Layer 5 of a small transformer language model trained on English Wikipedia (13 layers, counted from 0, width 96).
A neuron's activation on a vector x is GELU(weights . x + bias), where the dot is the dot product.

Input weights of the MLP neurons that the questions are about. A number n stands for (n - 500) times 0.0011.
n19 (bias -0.115): 736 620 530 640 616 630 508 505 544 557 454 500 239 691 482 274 500 561 499 587 525 534 521 476 372 530 701 306 421 445 470 520 409 409 476 373 330 438 502 624 310 364 712 458 561 505 417 492 531 595 378 676 422 416 508 330 330 534 486 568 433 504 560 333 693 361 587 509 616 428 516 488 463 368 560 454 818 460 440 512 411 631 544 383 498 457 443 462 397 367 618 619 399 522 429 477
n20 (bias -0.033): 593 435 488 673 347 846 164 338 582 353 506 687 624 749 407 452 668 603 514 562 362 471 434 170 567 436 615 329 658 329 465 450 340 434 444 540 471 674 646 747 532 599 782 444 534 459 552 398 447 657 257 541 586 259 575 469 393 497 613 567 412 622 519 475 465 688 442 496 621 439 486 607 618 145 315 379 469 481 474 426 448 382 396 484 530 562 741 595 545 319 536 727 266 432 377 768
n35 (bias -0.048): 641 547 696 420 593 325 633 537 457 407 317 379 717 544 710 429 559 273 482 558 601 708 609 555 628 293 257 674 812 570 609 417 338 536 348 518 403 273 418 528 489 702 631 314 421 427 417 481 464 518 257 528 490 388 624 525 432 544 673 555 550 402 551 561 410 598 395 688 538 443 422 600 417 456 407 505 118 617 672 591 539 278 428 458 513 476 581 369 495 495 499 338 344 513 501 505
n39 (bias -0.076): 553 677 541 621 529 453 371 563 420 615 316 623 415 450 546 452 566 404 460 499 491 448 408 528 704 510 397 531 675 540 429 694 388 422 740 386 583 615 309 566 434 511 592 646 552 366 439 559 662 358 568 468 635 639 565 700 390 308 451 442 421 440 397 504 302 334 365 478 474 634 639 579 406 668 403 550 603 579 385 499 481 538 329 497 548 590 397 343 507 387 284 729 602 587 529 321
n40 (bias -0.110): 605 393 357 360 633 426 591 398 455 766 542 409 635 521 525 473 429 314 611 500 539 725 364 329 607 516 459 583 442 428 234 465 498 701 425 377 623 641 460 287 536 506 494 520 525 351 400 522 553 494 397 396 495 484 699 509 839 487 361 475 630 658 473 503 536 341 170 605 455 604 563 677 481 465 203 490 607 419 653 608 471 338 243 428 453 443 626 465 546 598 571 668 580 440 581 454
n61 (bias -0.098): 497 460 617 491 371 413 555 610 400 491 443 720 466 613 327 626 383 560 556 531 422 353 549 491 396 862 694 449 514 738 484 531 514 244 698 623 609 373 611 477 640 377 321 533 483 676 219 371 726 649 464 549 565 680 414 747 638 296 483 492 271 420 397 348 449 333 445 368 480 191 662 637 530 458 264 308 686 582 282 496 532 595 558 400 507 723 543 418 821 337 571 498 503 519 288 511
n65 (bias -0.086): 481 493 419 540 568 628 562 527 405 441 421 578 435 548 612 529 509 443 672 662 356 392 410 475 409 563 610 649 533 702 442 535 485 560 843 509 420 516 597 298 458 559 413 477 485 414 646 583 489 602 476 538 387 507 749 629 344 581 366 579 557 541 559 344 413 374 416 348 442 542 333 325 524 654 359 530 309 462 686 608 269 482 471 485 666 632 605 656 642 368 496 429 580 687 695 524
n69 (bias -0.094): 505 537 729 519 618 369 613 497 381 468 714 628 772 637 747 482 191 495 611 340 575 489 502 394 532 454 308 475 599 605 486 439 564 422 484 677 656 646 515 406 495 409 657 743 643 560 563 600 466 583 586 541 379 501 489 404 441 711 295 288 575 497 424 415 603 136 606 529 457 503 554 497 488 567 131 354 470 549 659 536 535 552 182 368 315 647 300 317 379 369 522 501 733 646 703 381
n89 (bias -0.274): 814 670 337 568 768 350 376 447 334 378 552 468 515 235 615 478 467 490 634 523 683 399 355 627 557 466 477 583 506 610 474 455 535 633 487 573 542 418 496 599 644 483 477 403 492 571 462 623 517 404 489 496 373 246 547 653 482 447 683 547 511 321 453 436 485 393 417 502 546 512 574 653 313 595 566 667 330 513 523 402 487 749 383 456 528 472 411 447 508 361 669 341 518 524 570 616
n121 (bias -0.174): 350 332 354 193 441 188 357 466 235 605 611 332 465 524 695 532 446 558 612 383 479 309 614 367 373 554 540 369 316 508 613 459 636 396 273 608 607 538 352 694 749 611 720 488 514 556 635 712 483 579 582 416 638 558 575 469 327 682 473 868 546 327 362 579 635 611 649 653 579 361 334 536 451 396 722 309 470 340 786 375 509 555 255 365 478 491 351 670 501 443 517 405 609 536 480 591
n128 (bias -0.111): 733 466 595 423 599 588 455 378 525 492 550 401 413 741 553 531 619 413 617 385 468 318 507 594 531 554 512 391 191 560 472 843 434 253 544 152 471 399 494 596 910 602 500 555 331 592 646 575 446 413 415 498 418 471 567 511 387 352 604 717 380 362 471 621 489 453 502 591 593 678 686 394 519 725 558 447 484 221 557 622 418 590 689 451 214 580 315 520 490 540 473 314 423 564 565 509
n129 (bias -0.128): 733 549 568 449 566 475 241 401 554 536 459 738 505 503 432 421 471 392 559 524 332 542 282 392 475 581 659 610 630 601 545 589 571 471 644 221 563 617 470 327 623 608 587 571 232 487 669 424 552 347 600 367 542 516 484 528 517 429 520 359 383 400 536 573 416 435 581 332 622 617 672 511 440 282 555 317 402 297 377 390 432 608 584 528 386 673 626 551 804 495 562 696 455 369 419 499
n151 (bias -0.078): 531 390 509 389 497 209 596 710 344 402 439 415 391 497 781 490 531 655 665 567 478 434 641 409 777 464 437 282 335 639 447 525 216 358 532 587 475 257 591 812 607 747 361 419 719 424 603 631 473 292 397 519 438 513 678 536 759 483 595 602 513 530 441 395 583 552 418 546 563 396 472 456 357 545 793 309 341 659 565 410 362 736 621 395 601 411 175 677 436 601 565 476 544 731 469 405
n152 (bias -0.174): 346 553 537 452 397 512 477 777 465 373 269 671 584 646 523 293 736 654 672 477 269 410 566 631 466 695 671 385 610 517 579 598 405 421 338 575 434 491 658 481 718 416 401 425 491 439 713 411 571 733 568 476 655 259 519 551 549 478 380 403 502 565 259 315 354 451 648 504 376 456 539 324 483 359 376 598 478 548 616 392 493 473 823 705 474 567 531 515 490 516 527 457 260 369 547 330
n163 (bias -0.105): 552 566 431 684 712 389 218 526 549 404 425 521 444 198 568 515 260 436 405 662 345 437 593 631 427 559 275 471 624 543 480 450 576 456 575 478 292 473 471 571 667 422 710 438 510 685 595 584 464 348 445 546 577 374 581 450 499 827 641 535 770 491 338 346 654 507 202 430 402 507 428 597 420 553 484 449 599 413 482 598 435 501 526 598 477 623 536 543 860 404 608 294 466 380 585 393
n171 (bias -0.050): 539 555 448 300 529 282 390 809 775 447 275 292 705 451 673 528 492 576 413 507 486 602 683 455 434 584 535 529 547 638 369 576 413 315 343 443 321 547 537 528 344 559 507 736 286 399 315 618 709 526 609 629 772 355 485 369 586 551 313 390 763 524 700 623 658 645 481 734 200 369 476 282 636 480 531 476 660 463 486 382 346 380 625 520 469 649 383 515 660 638 441 429 434 615 625 446
n176 (bias -0.042): 768 611 565 466 536 673 434 279 482 395 412 579 772 391 274 509 482 478 514 453 604 442 552 361 244 661 275 688 622 631 562 602 638 617 508 347 428 750 330 291 373 714 551 458 459 615 618 570 448 578 805 275 384 401 340 571 346 711 570 553 544 516 506 520 629 450 465 423 460 284 496 750 321 442 348 607 353 587 613 660 306 402 388 454 314 602 430 651 650 319 371 550 602 419 650 376
n201 (bias -0.071): 539 676 350 454 496 506 486 605 447 407 757 643 638 351 377 561 531 612 405 689 721 271 542 647 189 193 844 309 517 640 560 340 630 365 513 694 361 230 518 389 633 398 489 361 596 273 738 602 328 559 604 626 631 369 607 565 343 630 515 461 521 415 346 480 214 462 401 707 377 459 322 465 428 673 556 652 251 557 515 424 115 684 548 314 440 584 635 360 331 497 542 445 610 608 464 615
n204 (bias -0.170): 707 452 449 517 401 413 687 525 408 455 507 260 554 441 377 593 301 439 505 358 472 704 598 579 411 604 629 477 389 420 431 678 430 415 573 533 369 535 472 613 646 350 611 448 590 501 580 651 541 495 634 568 588 522 710 533 652 503 481 460 338 524 475 622 410 354 481 411 752 129 493 477 478 700 497 565 349 512 562 553 710 316 599 325 670 451 333 369 536 532 558 450 653 571 333 645
n208 (bias -0.112): 314 358 560 621 898 457 481 576 506 779 439 575 457 599 646 460 409 538 466 327 483 641 527 390 518 564 587 418 566 598 377 567 559 433 578 670 519 468 472 613 562 424 413 358 464 436 521 159 462 689 403 457 608 306 572 569 603 394 431 406 650 428 392 743 248 510 438 291 578 526 395 463 622 337 443 454 661 509 531 712 452 664 501 725 609 905 478 500 598 396 465 448 426 388 652 545
n221 (bias -0.148): 499 603 499 260 566 590 467 407 419 535 609 402 592 459 564 537 509 271 603 520 468 519 476 532 253 491 483 550 534 604 417 682 394 540 298 541 727 490 324 518 541 456 343 548 549 844 379 727 385 157 430 596 315 531 743 650 646 503 425 441 664 422 472 635 417 507 450 495 805 561 657 545 609 526 221 576 450 448 627 714 509 562 395 630 239 481 527 474 531 406 429 666 288 567 478 615
n231 (bias -0.205): 525 369 530 557 464 635 243 381 250 740 538 365 416 485 480 586 633 530 711 638 250 483 471 572 490 365 439 474 299 471 688 464 624 363 749 478 551 609 312 694 607 580 496 549 536 300 406 469 517 628 409 307 639 581 346 474 419 619 515 483 718 569 296 102 779 502 326 298 494 597 602 655 477 253 519 533 772 649 580 455 474 218 533 517 706 798 562 432 548 485 437 706 255 134 545 464
n234 (bias -0.259): 451 429 590 814 521 389 492 515 467 716 352 434 524 515 591 546 420 695 504 523 558 716 481 532 674 282 931 433 460 665 408 511 211 325 476 372 257 846 543 775 607 516 515 574 645 436 607 538 363 406 629 386 649 548 549 455 385 477 365 387 305 463 446 281 385 556 300 859 368 244 710 411 551 629 569 446 582 554 647 278 639 514 444 514 500 720 500 460 668 453 522 205 547 566 535 498
n237 (bias -0.100): 147 542 473 382 773 458 320 413 572 621 393 317 513 385 485 387 457 749 633 273 550 579 449 237 725 627 461 565 405 658 734 561 563 613 615 651 598 460 427 608 463 657 619 493 559 674 374 587 663 227 500 432 493 349 642 775 271 586 211 536 562 547 366 372 262 332 609 631 369 388 779 352 519 511 344 458 568 579 573 326 271 480 431 554 328 499 572 688 582 353 343 545 583 676 466 873
n261 (bias -0.170): 514 731 433 314 736 637 450 434 747 466 428 423 585 513 537 538 638 388 482 585 568 502 495 311 357 355 786 681 583 591 713 677 550 718 539 588 490 427 683 413 399 485 360 541 120 255 403 611 487 710 269 528 457 463 629 613 530 576 554 622 630 332 356 328 622 385 571 677 682 473 301 605 283 445 481 504 629 518 532 530 399 593 501 559 260 359 535 674 404 428 696 264 591 377 657 563
n267 (bias -0.069): 422 503 481 859 369 643 433 300 403 659 506 539 344 589 371 384 468 426 519 431 572 623 559 718 506 403 589 526 325 216 421 699 417 450 409 440 433 563 514 415 446 592 750 399 335 374 661 415 521 499 531 588 640 463 424 548 582 468 517 540 399 434 239 381 538 509 654 549 546 548 528 537 640 538 421 599 605 662 294 546 558 339 473 511 495 649 575 277 724 393 599 465 583 534 472 319
n285 (bias -0.094): 562 357 662 417 563 616 485 391 594 795 637 457 596 574 901 455 538 310 441 454 271 513 344 331 347 477 568 464 429 472 360 630 316 422 777 551 593 401 398 307 297 17 508 532 408 408 525 514 483 578 440 553 657 544 667 366 581 554 383 486 660 451 630 505 554 338 530 625 691 538 721 452 784 404 359 441 466 349 606 345 528 694 498 337 180 468 543 413 537 417 336 541 429 611 410 645
n295 (bias -0.164): 549 763 489 616 655 382 593 488 295 306 582 433 577 243 346 291 429 725 532 538 447 628 573 506 633 659 750 416 499 702 207 559 366 289 481 772 521 474 552 399 431 332 421 495 319 754 506 631 567 433 191 393 789 684 734 250 582 619 637 469 421 355 642 461 478 358 315 615 510 271 380 485 518 590 298 551 471 521 556 592 269 607 467 431 630 658 574 451 516 857 651 460 271 500 410 720
n349 (bias -0.101): 530 700 177 788 603 541 487 248 488 314 330 401 394 611 421 584 502 398 523 538 336 391 523 701 379 617 543 470 395 524 561 513 501 193 605 493 490 578 470 419 618 391 508 456 453 694 509 430 466 407 400 691 503 485 377 770 645 577 784 688 336 605 433 750 652 437 442 656 631 324 378 447 632 410 649 474 425 673 641 568 646 560 501 573 486 684 428 396 500 260 385 438 480 419 492 554
n370 (bias -0.144): 598 354 465 595 419 455 462 441 368 671 495 348 344 508 436 464 498 483 603 396 471 567 506 489 432 494 457 623 482 566 673 568 544 519 630 489 548 419 514 488 618 457 498 437 449 393 532 597 517 442 409 499 409 481 461 766 620 453 514 369 580 449 357 657 525 496 499 450 521 315 487 679 836 782 472 356 542 467 474 431 416 499 503 526 600 488 304 504 608 546 432 377 502 667 411 539
n371 (bias -0.061): 645 541 749 484 309 574 570 592 513 427 587 420 680 516 480 411 366 644 363 581 458 489 362 345 683 478 559 366 646 507 359 613 530 496 475 295 353 417 409 478 571 655 547 308 464 562 583 627 401 598 404 430 588 562 450 413 381 294 616 497 211 379 378 518 622 768 631 506 733 346 575 653 582 433 517 271 350 509 401 599 462 437 425 550 695 547 443 476 346 628 579 520 372 560 577 317

Each question shows a token from some text and the vector x that enters the MLP there. A number n stands for (n - 500) times 0.0093.

".": 651 515 346 421 456 465 762 606 389 465 666 502 548 507 467 535 621 734 421 414 504 582 552 590 730 585 391 491 598 381 493 418 585 611 514 686 571 410 546 438 428 176 426 638 162 609 580 556 414 289 518 310 519 649 362 429 564 403 586 496 617 637 533 358 290 523 482 724 452 595 309 482 357 611 555 491 435 439 389 589 583 590 433 538 558 356 576 491 468 444 541 442 541 602 368 566
Which three neurons fire most, strongest first? n295, n201, n89

"s": 579 523 428 397 472 476 550 679 513 580 376 510 435 709 484 676 469 439 276 440 523 559 688 680 603 525 384 378 558 356 530 657 612 778 431 637 200 477 406 390 518 332 379 511 249 575 458 347 392 256 525 467 451 542 448 412 551 205 435 363 612 629 529 326 487 623 457 543 543 770 382 476 590 561 638 620 487 421 460 545 798 606 561 476 523 429 494 707 599 416 482 444 557 625 488 391
Which neuron fires most, and how strongly? n171, at about 0.61

"pass": 492 356 445 379 460 346 517 480 514 553 526 475 665 735 368 421 530 490 314 536 490 399 418 769 606 385 359 361 657 486 473 530 850 483 395 672 330 380 523 421 453 292 427 705 331 637 502 621 408 274 557 419 514 446 421 587 687 453 501 404 547 726 655 242 465 514 606 561 396 619 458 541 490 454 619 504 466 383 365 566 751 664 333 462 555 340 626 602 644 448 505 539 723 482 585 396
Which neuron fires most, and how strongly? n69, at about 0.7

" ": 669 382 461 427 501 546 741 571 473 579 683 538 350 619 355 565 503 489 456 470 640 571 598 899 632 529 355 461 645 349 357 517 746 715 436 522 715 575 516 463 440 287 398 575 381 530 459 374 378 291 492 276 493 451 286 557 501 230 573 443 537 674 573 363 429 600 531 590 488 537 253 556 371 394 585 425 576 416 431 446 698 589 517 536 478 475 507 590 515 293 439 510 606 621 510 482
The neuron with the highest activation: n40

" Korea": 572 410 505 314 485 487 606 583 353 613 488 630 495 550 366 438 560 494 350 467 394 715 615 713 624 429 308 467 613 111 558 585 680 642 454 632 327 413 425 510 478 442 504 465 278 643 512 388 387 227 416 459 455 601 389 563 669 468 514 607 475 699 641 461 530 459 592 471 552 553 350 537 472 599 439 486 487 441 438 711 618 769 446 297 385 460 448 772 597 551 387 298 507 598 547 500
The neuron with the highest activation: n35

"lo": 696 483 444 324 466 501 515 479 404 658 258 472 303 561 408 667 601 612 476 426 549 471 523 654 473 609 243 567 571 433 380 528 627 742 568 620 225 494 430 619 465 391 392 588 490 637 405 386 564 259 598 291 601 606 272 402 436 358 493 449 535 579 611 251 408 753 508 278 374 615 476 533 532 394 531 662 478 363 482 590 673 664 594 543 493 650 564 562 536 437 429 511 611 770 498 466
Which neuron fires most, and how strongly? n39, at about 1.2

" –": 572 420 554 358 510 477 561 609 502 624 481 477 402 660 436 607 660 571 444 498 546 660 635 642 520 590 283 411 499 480 454 493 867 538 438 402 578 462 621 600 383 400 384 512 285 538 441 452 365 382 543 378 346 598 324 457 505 318 581 537 694 693 611 177 321 498 409 574 549 568 379 515 284 425 522 474 678 424 458 491 692 673 419 467 579 512 738 477 571 424 273 425 488 826 563 455
Which three neurons fire most, strongest first? n61, n40, n231

" with": 503 499 420 442 354 537 597 595 431 666 589 647 508 696 388 592 449 500 370 585 519 582 640 618 656 541 387 381 575 311 552 411 683 606 412 705 458 504 452 571 509 357 435 461 130 636 649 499 438 269 682 371 337 442 314 484 379 462 542 462 611 522 615 501 297 614 443 609 392 593 327 637 519 464 598 518 526 600 506 526 578 519 341 460 584 518 565 386 487 393 308 541 573 689 464 524
The two highest activations, in order: n201, n267

"M": 519 383 397 398 186 421 850 474 551 443 542 571 370 580 586 624 574 476 503 481 358 448 717 578 804 421 469 514 573 290 375 579 611 680 492 750 442 609 348 595 556 278 405 471 390 739 469 433 359 428 533 269 595 441 341 403 564 284 442 477 557 688 570 366 524 425 632 546 442 574 414 313 424 411 572 607 604 476 532 702 735 621 376 506 494 445 486 490 436 511 537 459 438 601 625 496
The neuron with the highest activation: n152

"\n": 594 441 431 470 440 508 758 502 354 472 516 585 622 461 371 576 620 681 402 435 428 631 526 654 629 579 447 437 643 445 439 571 582 667 401 685 536 491 514 469 427 217 368 622 219 598 571 423 249 242 485 274 533 650 412 395 513 401 593 438 564 565 567 446 387 494 450 710 430 590 258 489 291 649 611 559 607 492 540 533 577 691 380 517 554 523 589 520 408 392 526 447 474 589 414 601
The neuron with the highest activation: n295

"0": 474 421 339 498 418 553 517 459 548 572 543 279 407 508 356 712 444 744 288 611 530 562 554 386 669 467 310 486 707 347 462 682 756 646 282 515 638 422 537 676 649 409 543 632 300 638 359 503 330 342 566 370 361 488 243 521 591 411 535 600 558 660 523 301 478 501 519 371 518 545 387 535 526 425 412 504 498 571 691 481 676 706 449 407 759 378 623 673 584 412 395 450 540 502 408 470
The neuron with the highest activation: n121

" Australia": 471 433 477 445 367 451 628 655 332 590 542 604 434 566 438 600 559 491 243 569 399 657 660 675 633 545 401 434 637 248 530 521 772 681 543 651 381 319 431 507 483 456 494 502 260 688 547 317 329 301 382 408 512 515 372 593 667 408 396 569 520 729 671 396 572 467 539 435 554 587 345 529 428 634 506 562 482 406 466 614 624 743 528 273 418 340 466 552 731 454 420 416 561 535 433 433
The neuron with the highest activation: n163

"ac": 605 513 453 429 523 584 643 660 442 502 510 655 400 749 393 536 564 434 350 318 489 473 526 442 553 704 294 441 641 441 394 373 763 801 493 509 116 546 444 578 540 541 507 661 459 619 579 376 537 358 609 378 542 692 253 358 420 492 432 324 563 632 547 415 376 515 457 497 600 447 328 376 603 446 659 582 373 309 490 560 613 552 553 494 545 435 529 760 494 352 302 509 538 682 433 654
Which neuron fires most, and how strongly? n176, at about 1.5

"e": 678 511 542 264 457 516 422 292 557 485 429 474 463 850 316 501 631 426 505 406 580 391 557 601 466 451 281 395 669 451 437 546 624 598 444 508 360 364 542 590 560 429 436 513 361 755 496 463 402 313 485 426 565 518 318 352 702 361 509 428 523 558 521 379 493 721 430 566 554 511 363 595 471 552 698 621 528 403 472 789 692 650 721 606 323 505 446 717 537 269 363 450 656 575 330 523
The neuron with the highest activation: n128

" November": 423 394 432 527 304 510 624 532 630 524 510 507 498 694 547 342 581 579 327 456 318 582 416 633 741 635 204 442 558 363 554 457 528 567 450 559 637 525 484 478 653 301 355 533 370 512 491 463 337 363 538 517 320 469 166 485 350 384 542 511 654 785 635 351 450 568 460 527 485 717 408 368 261 581 598 664 459 391 578 566 597 780 443 376 406 576 386 721 546 447 543 551 565 730 527 569
Which neuron fires most, and how strongly? n128, at about 0.8

"6": 578 396 383 482 479 527 634 484 590 602 428 530 280 706 402 564 512 667 216 684 440 585 574 710 824 410 309 643 659 447 440 586 560 678 356 503 542 450 299 463 547 397 645 466 292 625 367 485 378 331 490 286 458 549 231 485 621 353 590 490 591 762 652 362 471 624 627 448 469 566 462 464 413 513 375 445 400 420 491 484 631 690 382 537 485 508 505 646 487 557 372 437 600 610 550 449
Which three neurons fire most, strongest first? n35, n371, n39

" C": 664 334 625 383 486 493 736 410 549 557 699 740 298 703 342 488 585 505 443 616 539 495 703 529 705 440 392 524 524 260 451 495 673 748 531 586 293 621 515 609 406 297 539 520 397 732 441 333 410 284 511 455 541 587 359 479 553 322 316 519 612 649 504 381 581 456 579 544 537 478 298 323 408 453 508 557 548 427 594 676 708 652 371 376 424 451 593 595 445 396 383 427 413 622 459 424
The neuron with the highest activation: n19

" Asia": 581 364 657 412 398 476 545 660 394 474 505 618 436 760 489 478 554 447 290 414 337 676 655 561 610 523 307 542 614 282 572 558 665 665 492 631 306 392 448 553 553 413 599 424 314 654 429 349 326 218 472 361 367 536 362 572 601 386 459 551 478 689 575 436 654 453 517 489 591 661 402 524 500 678 571 454 492 408 379 672 652 731 456 451 415 516 436 703 693 552 302 406 510 479 412 422
The neuron with the highest activation: n128

" Pra": 590 240 639 314 319 639 677 491 361 613 500 558 296 650 462 531 665 413 375 380 488 528 608 617 603 557 294 604 628 488 605 389 835 562 282 689 326 429 546 581 505 364 401 490 454 657 389 331 471 332 609 409 482 461 367 523 672 359 422 556 437 841 502 372 540 356 446 518 443 659 322 514 505 497 575 610 632 215 448 612 672 684 460 483 662 558 508 547 454 469 419 455 455 529 528 535
The neuron with the highest activation: n208

"-": 614 569 388 312 575 773 574 596 512 471 288 418 229 530 477 429 569 475 349 496 554 478 597 659 568 614 355 431 656 436 504 496 699 666 498 607 525 522 425 599 498 353 449 520 304 651 586 475 325 359 560 335 345 560 312 503 623 361 398 363 607 735 639 284 422 574 487 672 503 524 321 545 389 416 623 528 637 381 458 630 544 700 388 405 463 417 606 673 552 464 468 474 700 448 599 368
Which neuron fires most, and how strongly? n261, at about 1.5

" in": 593 435 465 500 520 511 575 551 483 447 586 604 474 653 314 458 468 455 371 500 472 702 552 673 474 579 432 439 438 359 645 459 593 615 417 612 495 506 389 569 408 190 446 551 145 551 596 481 356 285 659 418 478 418 336 607 489 411 552 609 404 834 525 305 398 581 503 621 393 498 346 620 596 490 678 447 537 512 449 594 583 636 278 451 556 442 631 586 523 462 413 497 696 644 413 639
Which neuron fires most, and how strongly? n349, at about 1.4

" |": 576 359 384 435 334 407 774 478 526 537 555 507 460 651 464 496 467 497 389 535 550 596 571 842 638 517 260 459 625 297 430 476 648 688 447 484 554 519 417 473 415 376 447 618 202 735 536 351 406 373 532 393 440 543 389 489 444 264 479 531 538 654 506 384 321 571 589 503 592 637 319 500 411 630 537 613 726 463 313 372 676 701 496 453 549 500 567 606 469 472 448 482 524 648 532 459
The neuron with the highest activation: n267

" group": 462 412 600 387 234 464 617 548 514 534 579 574 545 760 518 481 521 478 466 434 438 583 654 591 663 526 461 306 703 289 473 474 669 348 561 647 366 489 515 630 463 305 440 699 209 595 489 482 333 263 577 367 621 634 376 529 606 395 635 350 573 549 679 467 427 526 611 508 599 625 354 396 644 494 574 568 499 430 409 399 642 582 257 488 560 322 583 706 598 352 413 454 457 485 365 549
Which three neurons fire most, strongest first? n285, n20, n61

" Australian": 514 511 469 436 435 517 711 645 305 605 513 571 520 614 406 556 516 480 245 595 325 544 680 644 572 648 436 421 540 340 482 423 718 634 616 624 298 567 422 520 362 396 548 542 247 732 569 413 319 339 470 287 451 526 402 546 561 475 398 534 514 748 745 478 632 461 604 436 623 541 372 516 378 542 524 518 366 440 402 662 590 662 415 279 468 318 532 605 679 457 431 393 514 540 473 485
The neuron with the highest activation: n176

",": 573 449 502 479 423 473 699 509 454 487 553 414 564 563 398 502 549 634 352 486 514 718 622 764 579 473 441 383 612 356 359 424 675 680 420 649 604 430 387 510 341 180 464 588 217 442 578 414 294 278 619 462 572 572 310 371 710 298 508 538 539 589 586 357 328 537 512 659 619 575 348 545 452 549 604 614 463 445 492 546 559 648 437 444 641 475 626 649 497 437 374 375 518 659 501 543
The neuron with the highest activation: n295

"ring": 581 501 477 299 478 404 546 571 458 486 592 413 583 586 285 520 634 500 376 405 505 485 558 579 627 588 382 360 689 452 534 502 823 497 459 698 294 447 589 501 468 382 392 689 133 651 496 496 365 344 385 404 325 543 530 499 522 644 459 432 621 598 642 364 405 684 603 632 467 701 492 474 453 361 686 536 391 482 342 455 678 595 558 479 562 390 569 546 424 359 497 488 508 667 551 594
Which three neurons fire most, strongest first? n261, n171, n35

" Ward": 456 319 557 475 288 451 722 557 525 625 567 610 423 684 447 499 594 578 301 486 433 422 635 660 811 467 332 468 644 377 539 527 881 385 426 517 191 349 452 610 459 345 379 650 382 692 538 518 495 252 484 517 419 527 435 581 649 417 467 497 511 751 653 299 398 571 449 508 604 616 212 399 438 390 484 588 433 290 563 570 706 582 492 414 584 444 577 563 638 425 537 478 501 592 448 497
Which neuron fires most, and how strongly? n151, at about 0.54

"S": 615 264 422 423 226 460 635 546 502 489 591 566 310 616 482 454 504 347 474 665 616 491 708 562 494 441 346 375 610 351 345 625 638 716 566 575 314 382 475 605 458 391 336 352 340 562 572 590 468 315 668 379 558 540 317 372 574 255 412 341 588 770 650 379 475 528 463 582 624 615 312 446 563 464 617 623 642 449 602 710 767 593 529 465 467 442 513 626 523 419 469 392 640 496 523 467
The neuron with the highest activation: n204

"ties": 700 369 529 448 406 461 511 541 654 397 570 543 515 727 477 604 516 537 500 224 433 568 725 489 676 371 487 539 758 567 399 674 674 608 441 517 356 442 421 513 534 277 454 394 298 524 326 381 385 218 455 427 464 572 504 496 433 366 537 531 648 662 588 320 454 577 518 412 387 548 525 642 420 467 559 665 461 513 380 517 832 632 531 574 577 393 562 579 651 469 293 314 506 657 337 525
The neuron with the highest activation: n35

"2": 467 323 396 599 446 366 668 604 602 547 489 436 293 717 379 524 653 714 363 665 498 486 530 558 681 406 476 550 607 561 359 621 783 533 301 405 561 581 378 538 476 279 429 648 323 558 396 423 275 467 496 416 442 553 92 490 589 462 581 544 629 826 496 286 539 548 546 330 506 544 382 429 434 485 554 506 530 433 600 453 630 700 335 549 533 446 617 648 483 532 455 490 552 649 643 342
The neuron with the highest activation: n231

"|": 636 278 326 362 485 508 640 530 599 459 446 462 334 590 445 647 491 716 469 521 276 624 484 729 640 483 304 424 623 405 458 410 563 587 314 698 593 604 514 552 409 330 382 608 328 752 559 383 349 304 527 326 403 463 353 428 512 444 426 450 533 596 681 353 339 665 532 677 529 577 227 428 452 550 580 497 639 496 388 533 573 636 393 537 545 565 636 605 417 444 647 543 551 664 570 461
The neuron with the highest activation: n171

"on": 506 456 541 346 440 533 591 478 464 569 421 590 513 672 363 529 565 605 552 414 422 306 629 681 585 722 312 494 681 356 559 504 718 641 398 644 177 489 542 766 485 437 482 411 425 561 507 353 442 465 549 398 586 457 229 446 432 283 401 453 422 928 574 272 406 387 587 476 493 543 443 413 500 477 728 581 479 403 339 539 529 487 381 425 615 561 615 727 396 576 531 488 363 592 666 470
The neuron with the highest activation: n152

" of": 593 455 406 331 417 535 604 465 419 435 549 641 524 591 328 457 537 517 519 449 541 565 613 636 488 532 421 457 539 377 549 396 607 588 551 683 532 438 499 483 545 234 423 630 104 680 583 547 240 240 619 415 513 475 392 467 438 491 414 497 530 625 487 503 463 681 383 701 344 665 346 604 503 425 657 441 426 601 529 485 677 582 526 512 537 478 639 698 496 481 414 473 618 621 419 437
The neuron with the highest activation: n201

"ing": 651 505 428 278 627 408 587 642 563 547 523 459 618 626 278 527 576 441 426 357 569 449 526 571 492 516 380 293 499 450 651 553 672 624 409 690 443 484 475 545 447 266 464 593 126 587 546 485 175 412 475 487 338 530 407 453 524 644 514 405 557 644 651 399 444 722 515 532 390 605 443 621 427 445 634 546 442 503 309 585 573 523 576 563 594 314 484 568 513 499 424 516 500 725 635 560
The two highest activations, in order: n261, n171

"1": 503 332 359 471 413 487 697 583 645 595 419 359 351 623 455 620 494 759 489 573 449 486 652 637 710 420 463 468 624 451 540 502 596 603 369 510 646 692 469 450 604 327 413 442 390 690 473 467 358 422 515 257 622 431 209 433 445 319 516 573 513 830 704 243 433 623 538 493 491 614 328 426 373 569 497 514 498 497 505 478 738 667 315 509 385 371 604 669 316 486 393 399 648 593 541 408
The neuron with the highest activation: n234

"3": 601 315 530 588 347 352 738 550 764 603 431 537 310 566 312 456 613 629 369 669 509 573 513 554 640 435 423 509 646 396 376 602 683 557 383 383 535 502 375 615 497 368 488 600 369 569 529 461 293 423 474 188 422 480 259 424 646 425 478 397 629 670 475 354 572 683 607 384 552 690 394 407 496 434 618 534 386 520 493 544 500 663 523 289 499 500 720 663 530 464 361 524 645 695 439 493
The neuron with the highest activation: n371

"one": 564 376 485 382 376 550 527 530 568 737 436 564 370 733 427 507 566 609 501 514 525 591 581 698 563 572 314 420 665 364 376 532 796 810 308 595 84 455 384 615 436 483 531 583 343 634 310 339 544 324 401 486 477 541 363 426 518 334 469 428 421 552 606 353 513 699 606 431 625 555 264 498 513 554 622 583 482 346 511 754 550 564 543 420 533 491 523 689 492 468 478 409 406 524 478 469
The neuron with the highest activation: n371

"ga": 427 423 695 504 327 461 565 581 514 574 367 490 407 675 457 490 533 574 295 375 499 489 579 617 539 626 249 488 599 260 410 504 751 662 338 673 231 429 480 607 527 349 459 503 434 640 339 340 374 366 609 565 612 561 399 532 568 360 397 468 646 639 619 155 471 611 595 508 421 825 323 499 558 532 395 505 611 327 496 703 567 618 358 353 475 537 705 662 552 585 422 393 549 565 454 501
Which three neurons fire most, strongest first? n163, n208, n267

"jo": 507 594 406 425 242 488 539 655 435 685 341 559 463 656 473 582 408 556 326 508 575 499 523 679 523 554 154 421 632 302 396 480 860 656 429 582 210 452 528 543 517 383 339 602 411 569 407 488 430 260 597 505 474 589 382 311 679 349 436 403 610 677 614 427 338 443 461 508 397 887 453 594 606 487 540 569 499 312 526 649 574 586 428 495 446 393 596 736 544 464 472 374 687 632 520 514
The two highest activations, in order: n40, n163